Layer 7 of a small transformer language model trained on English Wikipedia (12 layers, counted from 0, width 64). Numbers have three digits each and are written without spaces.
A neuron's activation on a vector x is SiLU(gate . x) times (in . x), where the dot is the dot product.

Input weights of the MLP neurons that the questions are about. A number n stands for (n - 500) times 0.0029.
n3 gate: 506374349496458453574473586578430518538467401486491529487534638422769457672623493556506542578429748552527471510620559565656339486448407518670566328612348584525578554474375429347758546661452399
n8 gate: 512321536585493349539470457584530665304357499546526439510453559394431532679437299362479496593450462464402427638438476485550355615492537413750572463584489598656677462351468386414588544479747552
n17 gate: 675493521478318379620280458452473436435513473568467525499447497529587509407534638430509415540457568472606681352643597395591523457391785523550441459519431586523307519462702473526653502367732452
n26 gate: 610406508449552576596466542279294508445453357683455401502563697544474623561526418332448568557403511632424531445335467498437477533609796484549405491520448671608399361554540467361468356490608694
n30 gate: 392501560474500345606605478666335515732591451452613413392599512404414619535484669590483496443485483287389522550523446523432518439585372583482649485469457514735428598531524517425596491520448363
n33 gate: 558289432725392384642517574501456607527613239590572574529384504591433519555423376449307570479476484379643521451442329238529381467571509567604441349478445447456533476685546406486580342647556707
n37 gate: 434368439461609583478527333685508687451553404676502653225573739624491451603487464559612486492481544510582506296656394598458477636697587372527409552611438320722452418546628638412411504526665544
n45 gate: 429603576556342557540725216483361371495445429515712590504481466513684512683424659475536567436568678595493566563581327505589579513320398547580486501441449376562355520516570726600404427507459557
n48 gate: 540546533502203353649355566529508423593387457679505410442436736345554407505350369470461350404458591557540744534593567534316447702531607352538374481600555483502593514531407477527529466413533697
n60 gate: 530405386562507594626385441458561552469486665521527518344458480480526433404359452463580362684452549412544434711787488674588330531521419351581379493507523558585728581508567797429646500637607452
n66 gate: 464590508588341343590489349645402431583505371581451619688492334533550546617514419687457393389297579404537567501326452491359445800586450483636599180640442528612468556544506349551466389626479504
n69 gate: 361591419663372561442618362543615440610556561588670557426472590488472438616438454706343251483441425475631436547489352331676216506588401357476377370627364516376568608497605665603460488502610496
n70 gate: 620503521519684673373450401364534519478500451441560456601443462495649514564364496501512441408413363342567594436667464441695327544587476412626542433567529487607560367553560273590553276566670661
n75 gate: 502530477484505399616294534657427737440494545602483411387602580523797489470618616544173421506412460359384650341423568486508420344608533448471538600717453468621411425470511563486364461618542576
n84 gate: 415422181532499603650429690400371513760556498635574379439324545599595562638341451515595513504324505378462510445616568503631424597529579422368704402518526493685664477426516468609654488503690426
n87 gate: 765630305501358676756600422579277469509485396532407529392542466521379411450551487468461618521418570435295646597608467436514662492474427297639433470485494483455354444290540615422408406568646424
n92 gate: 464452481500477386605532477447481350456671427483565496560494416370364618357416483548520455316622524417461511353417329432403644607497553531443479603501543394422321600520565584495506458340570676
n95 gate: 482537390571390630643402529516520417530548322467704526483298535701554506334459595360311408640435646425601402502817460460514458415549581347503376390483567765528540520570576479350529438491435412
n98 gate: 521471374532656512490458478568436371673518545599424246491301442586527474471592482379445657485494589504576306665612500466571653218573507314525484502475367508413687583408663480483435485476446413
n99 gate: 472522516603460607452501494456397525645428428470500474476531468408633675509426636737440473453303715334468431438614372321653408691655499512452424558392633375528586601560835670554561420515889458
n101 gate: 476590379529428607459500640335518526528469351874394424465654308333539586535452441502370463423382489440577459443654385585730503407435563510497366498525771754567444590357706501616386468610365629
n103 gate: 551372382586668552770640513387520501420431273627323544600578522507537377300447534581501575454444323643299652461602492447474388488608660478591435415411458427543380536612497441404556400580567530
n118 gate: 682293431464628547710394612301519530565446572567345505560546467341325554562369607557472712487410567390476669442591504232518422498580436463699515345528487701551509432426390554378662458539610654
n122 gate: 517464425464480451527575385669463360597465455589426260448452481374548538469470309568481474324321599175569619550454499614644535585560496527560203510672663619714356551536575541652621568485573368
n126 gate: 715720531538584660532514591509431531613591606520549633465393441604460514615695364510689436447414584459472493554485323476477524604777606387528442394454419533589462689594522674549436286497468661
n129 gate: 509529363642415533520419568525535531604484619589523641391438556525366370391618401519397415615531468516385624420721339568414577620597517248614503633676638350632556550698512448570479486459500604
n148 gate: 554554396437650623514414614456596544524494255553480451644467548469564393497373748541553595619347622441379382567556458489561486681554568569712524255715546547740453562698595453561556440413699414
n152 gate: 489558439414510711505472621493430430617561424505417639537442518481574558529474489534561353571451319458395427411719354397532510635613473437518262470594516398469358565318668540634586496471347520
n166 gate: 539573352386564424628671740429397494405551609531400263542534563486658637548469401402560525592443577463523558607479486627487584260583612466586387471541351421490681627569530485393276384711560333
n173 gate: 416657563353716424588496572569496280406501500428328401542413437575558529637252433509400776640445556475662606624679376347428329423548589361492496420472471469429548355574440499726413412398527652
n178 gate: 488675473625571566634436424516600768526268526614672526522521494568443595472550661789242568603411475508650491434443400455365423541482513506508336554609371665570286568570449543627426444671478610
n184 gate: 425569512578538381628456487427516356502421510909599443367617369532589369472557533467529536694421551465514696554533628579822457429668328555535374378449444441535536514523541477446466411366599440
n3 in: 447486551454366319409595531382442338345494452576538480535552458399378502447286553424436319456467422404267517323636549457590507485348516402695425673417512688517515388435547448483692580410506416
n8 in: 445460527407561470528529393457198523301397571501703623368379413525480525610388543548565592502519389572575542554518480566328452509470542323420493630415594639390618307425622562471438571494476429
n17 in: 572563634448609533442546637584501621526361506476450417337438574353502471530426475311570655524556664533539656478393377463495359442671591556488372720498581582572413614633573653444378483584488537
n26 in: 439452529563580664367430572461549431467537690543500348567592552509578608705489454680532335608477561442620638368626389495776499575596519645409663331460512514569699568444505388432642547521541348
n30 in: 570556440422416556547608443445591478299443633533452331548358581505413509545613366519583614553536574570521560407642536679633359389570358559379525554544546484565577431409343599511548571511378597
n33 in: 288563727308738543441402572600549502499396387492572399517361624621665570259471751442548637476430340720547487569550452451624514450426532456507556427400460675311537653503712488527374546471620581
n37 in: 601382305395410368593378514390446497605491633599470544442469473442488472659645455680211451487488427386401548322347493547225518413461494635470685415343629418402400437610301573490631449636457418
n45 in: 341522518522546486635546422458724403350561545564608480689559484546589553470486503365575636510561588647687623532275479490353505401459424610536472593607518410375559464550392481635562488724673336
n48 in: 344606427462505632640583523455439392605615564637720696430493401566518507600635572636588679561551427401468519465439563586559486235354472623501568440633464548436675606326338415654348578497518264
n60 in: 760541648411442552340526553454563543507476352497526612526406653428587560665461462465548461508458407528449487530467299480548413488546334635568452433456449130576579633428336498727486413471389440
n66 in: 262386487731623406480719599247235376513574318465459385538454563564414620553707530475697573540578488354672318591411392609783607311623484396357466354286627375545587548500468704442676537579475592
n69 in: 335549522646492551638627417524479432411663602403718518502660683415560512735590354429568482453460407356364434506462320399383438563427475473474492514456618316391459449488345656288546479554356687
n70 in: 358605474565575411523610581583474664376353536487453539358658559533458516112386442681429585652523580706653384530414327247564546371460446558449420494583620314637504426575455545552505514428603534
n75 in: 607568465495480472557435322691613244454438402588518625411419399541353308526510635575608296575512513548567443549601391438615623550257455199481552361625321575656606502433563376613422608482602743
n84 in: 532581631651504616525403624528768555374478291372348599436747462395576559443341544157417528627516503383624619699498577406456426434450427883361353644485692642594550561517492381567372417493295330
n87 in: 805597514541574433511471732667556382559610432376572560575458563562383435583620310369486395503502562529389632685450502750440555545498349855511403550659464543472401478461491667558556296538507612
n92 in: 402339417509436278433550425500614453449628418489575563548476540364642586331597432500685465437607478456622555420410398400344598529449566487518554428358527436433390477567527549572489501507558692
n95 in: 496750480332598473604455620454521467450412315783594535535327436664437674521497520426628440391555483454728438528367590567559523547486607458492643467567391665354507732453647406623570441454424498
n98 in: 576552532766504433556507521519490608405588561419534623541423662535481569578543452450375595281506615540603400531311388683592610558655249509518680464501511396495601591409583648456570394416566580
n99 in: 356599552496697581441388506384680579653437511475671533513160471798755639296489302410569597548530487511695482333388618463755437532480531527525364626527655661536487266643463671509580469572597157
n101 in: 415450377601790431702503508368428641653360589468541629233447411408539603338625522315436623199529440378336522308389496671596366586554141457506501538450636285493456678544507571618677458454338586
n103 in: 578528556454597577476531551446654607461454315569553274392337450506427687690599378543517591510544623456518567552514431420572344817727523692511485637483567568410627430467259672482437437521341650
n118 in: 569429364465305500279337450549469362447590427515647452379502471431448490430506313399482293574390353480526425524437651680554736583414567337321583609345623509687698478516330523611573566519283403
n122 in: 456403416616535547490643493476591407235561414580361394666800338446509570650499179442547864435413947438583672642480576389597491518471340370465489656478301645356636654409369519413471480443499402
n126 in: 403515580469229430368447393659571416459569622568394486484594441470445650315586338485460451389558370350526368479723550577396453552658501441535506346474640353602399607593652484448435725481406464
n129 in: 498691528620428623497573492636420535394602591704476597480493567462359490550631476411379414541563463396552569420544499500621740590613557398600707362639417548574489416659519499516539605516640610
n148 in: 591473412540399602501521480688506336593503219544444368420579440470519501392321968206547380322445688539429390367465588657455472495638559522554397425882416515526496490394580437589516492467366386
n152 in: 396386471542475499543471522324641485534379453557488576444355469476552612458341522448267608433495535295457523621462482468456505282397561589447463482562370403462444500467558663373489534540392586
n166 in: 482618606545367487604338480609483592605591480413405442388295424513749553744551679551451623566479446601349499836433452350526359492495637593495644470444496518629747447507409413446434686588528487
n173 in: 604638332510428245622489530458323578514384563500564519369466601749409585328508551359655539527467502628268513430341664579660533395479396629415367567552596468474539661229635485583581393442493357
n178 in: 548505441374518525436503366487548340666520576527457642513474448573482700536603739608364460471482641493592501615642454454510623561492432420612420579621667513309566269558691772414309503819350467
n184 in: 430606528644490468678537427422384488444442445349611426638485345660448333696702708526425457421450647500391284695634482663602457576349462380545626473432364399439375420345354702524463340555472535

Each question shows a token from some text and the vector x that enters the MLP there. A number n stands for (n - 500) times 0.052.

"5": 426601325582511559431500433498583330462839485546630593479548372478503558547535456545480457486690434491506402508296596490416499553554368415341506483413432487426436510492472636501557418455502516
The two highest activations, in order: n69, n92

"ad": 438557585481474658435360607434548507413599311509506503491327523611455505434503478483602479604716555621493466451479635507429534443469489506388558450558351494488517440481517469422478623511580404
The most active neuron and its activation: n95, at about 250

"st": 492472520500589523468454625365558516441490577463562483548590458508425397513377427494512341497619295455526425615410511490602496394494428490302536401654544438487475365416712539537537653448349242
The most active neuron and its activation: n152, at about 120

"n": 400619507496491421388426551524461504454588577564331441484438475396412472512589399631457394492671469492408361480468503492379528561420511562435388533570542473418584475511498412504716607452455581
The neuron with the highest activation: n129

"l": 524474669462565690337540490347426535506511484475529306631550533447546398530601414481662439504539554684499440422488458447559526511466564559457561734364381497594379441472461475483522587454477507
The most active neuron and its activation: n26, at about 260

"o": 599596524459517543493434536416562432578403477463494718424538551403478503395414565434610425380727557570373504471523564446527591600650321601434441552479437435387465511520625638486439495448421549
The most active neuron and its activation: n152, at about 140

" the": 354448519445545525670527216522554545594537483473464610271557595559481480525500423481484466240729407605533381387476601605432398442565593520402465486574503354426466471545570592362449497487532468
The two highest activations, in order: n37, n69

"at": 637501632624524542512286433562510492449476578412439525512455398561446442472491431399651486520551538552449500499477784430515447511391530493426542538377370600537528475505314450404534629449494522
The most active neuron and its activation: n118, at about 120

"pp": 549420493453490577488418466491677577444608675424444598530377562507501452491241414448429580528816433531429534447435366516629666427391268684437448567634540544413487334459537572404635620468471399
The two highest activations, in order: n152, n60

" D": 488544527473527643571624417547604573405695461497583553523449361443364528371589640357571525499836465704531499598388416537420461354470513504602559449538505507488575433383446403494529561640622470
The most active neuron and its activation: n45, at about 140

"i": 610501528542576432376510543466485529367445500315582478558534572454522378526459568493511506444675572639525563496395615477520530541390519618408500509306532497460454547534573445480472638376551473
The three highest activations, in order: n17, n92, n45

" and": 384405498516421352477478526559396481548821565534390624641398585491524417613595377535530484267613382481438537558468583464465514454478365524450506431472561485401522513437360359492497512536456502
The most active neuron and its activation: n66, at about 220

"an": 481429690487426498438501438635551476611512590471412492441487632431556602427488412575565514505674340543440507460489555458541563458480458557472592441426377422414556430563384440416443619494465516
The most active neuron and its activation: n30, at about 17

"ig": 435364641581559697471562558347542510446551424480513429530491436569462482415266424436619469361663330439682431408377405562540591413493323567323602573485368498397490481531535332492428480523650512
The three highest activations, in order: n33, n92, n70

" C": 534538503490530532644606477522627551542684360546660787373390388441408454469473664434509475326824465636446464554450379551428566480448488516395502525516566514326466543482469597467487507573335477
The three highest activations, in order: n92, n45, n95

")": 382497478417528534519253331505487564613607638494537477275600501409462371533556562456439419381668544492462530552323475449528490528456508453577592568516603521495527451480347612503621714636247652
The most active neuron and its activation: n118, at about 120

"ing": 504570518462484453434565534427350488535526462472476491629455406536547522518595464500431383386719395422525497535387515612520534486403452533417654492564322483493547525563432441415712561520500492
The neuron with the highest activation: n66

"th": 599518475387461469505536447530505538375526568429572427506432509565538398493543453596400429432657346571448547300471678532437396404428373424407550524580434593484494357480499510433457518405329566
The most active neuron and its activation: n75, at about 110

",": 339535480451456363563459512578517459339574618466446654675510502405436522484568396571415460402771484640646466588464542531544472477455428542487578427475544574514502515538316524451517539587413439
The neuron with the highest activation: n66

" ": 443497568588594449428640539516575544483341615432565530526481618512468311436583590512531537542575398550552411498378463516487547536481529439559441613417474538410501364559560561419516626549456482
The neuron with the highest activation: n178

" A": 449489578609473529552497450676506507617453424526361597317350390523478440440559525488536530373855414676464495396475705485465431550426546484489497629531526462418552550528457649448423569582590433
The most active neuron and its activation: n48, at about 30

"u": 424629609550563499503379596517444392588409531568551426449532390527593381558419527492684553440877458502607502440392600437448621549537364573446449637567484526389546666416388511390485466457472557
The neuron with the highest activation: n48

" Un": 441466481454431517573655636519593428707469471447502618445417385394369413385456507587642445478730569563658315400535333617664565327326336407360415544513620528334566455468501245484354777498357441
The two highest activations, in order: n101, n95

" of": 437511810430507328573493432552569546517485563435383412486556541466601411450465355477589500445696411645582408633583604416451448427449543511566537513456520477435495508417503489523424550520494376
The two highest activations, in order: n166, n8

"our": 546535548399468464384406419362393455603563651436507412436602419435426614469539436564579537560666536517473558533467632668589573509462493598475633499658342450332478374593570459433553612425534391
The most active neuron and its activation: n30, at about 28

" w": 579468511505491635546545693470602646505732815398498570503512607480428506565394517379554469364856452649439500567530333557461461521523302520605593505488583475466571490473486656424462469479486566
The neuron with the highest activation: n60

"ud": 510437515296377655520409588529462400439594578474531487551331476571530386389317575434688508471779497589605555291533636480505487413442462539478631515584399585407497387470514464410510546517537377
The two highest activations, in order: n95, n3

"H": 527466413485566398523500508345519391614727415490678614560547428481475455569756498505688491564789468496344502506320431494497481700527444470288552385506444533370452628395504496626545561616350463
The three highest activations, in order: n92, n66, n69

"end": 536384531547542531377403752529557517458596413499544385510563428551562425551348430375638540445668446521522427544316472629447370552481555582534502563530444429580465258647503446546586509444413291
The neuron with the highest activation: n148

"g": 376325474613599429427437532502481536407581441502561581549601428645482286462508562457465415545703414669518459547506496562637585459506299568282501526568531482542572490378458497505487434473367385
The neuron with the highest activation: n184

"ir": 563501523393432402518393420579437564584712513524290492491598482501483523418391527455469441395660397513488326434571609375595576396296436509437550423617471436382421345379473543425449499390432456
The neuron with the highest activation: n75

"r": 590432581569626554484506589528421452524489575460575466648542382581546561532572494373545525433474539434432431391489470516555514537498422562510572557372486566324434281439353510457439732597496334
The most active neuron and its activation: n3, at about 32

" th": 553385576514531591562420358608604567477484607348566431402605475514510499584514487370583467441736375704523310536474461638398402610355431539568584558616376501350532488444486650245488452520401515
The most active neuron and its activation: n8, at about 170

"m": 449353531464645491365579529399486506411410490477347488626495511467489448517436487484539424628740386488363527585486499464523470447444589566460363509543548512272422466465455453520480560404375467
The neuron with the highest activation: n152

"a": 507736556510482367498314550599482315476478544462507347566434416448368310475510535412586389468684351504436413433434702477540483509529520559365467538487455467556519549573563435478458613594495475
The neuron with the highest activation: n17

" K": 494537428498575590506599409522555512550758420654619627459545412492270370497398568411640548493844421632507499515448427463432514532342477489288458479604512411278517585492447654389503490504496398
The three highest activations, in order: n45, n69, n92

"el": 432574517449426696452395634358465432570583479474493511411367416418502393446595422581553479513767442437432377598516446454434642515437517546445593641390287450417431449499522580387395495576580447
The most active neuron and its activation: n152, at about 100

" t": 518606564520509628533657516447650539337681629389621596582480531694415429494430440368600493555772316575445494488430462391470335437465333460607570446624439413487488467533542537481499585535393512
The most active neuron and its activation: n69, at about 450

"re": 506546554576278400529518519586458600484601589520412505461506584414542522537507398487461543391812566496448526405555644477384412502528568610425575501480494560527587523459399555310599556552429452
The neuron with the highest activation: n30

"en": 534575540392591570435493488598470584376486534483521332574540505445540443461519454586573438344597484550453449237391528508527488429384501609521539671511557408544571382658461465544582487436501438
The most active neuron and its activation: n70, at about 120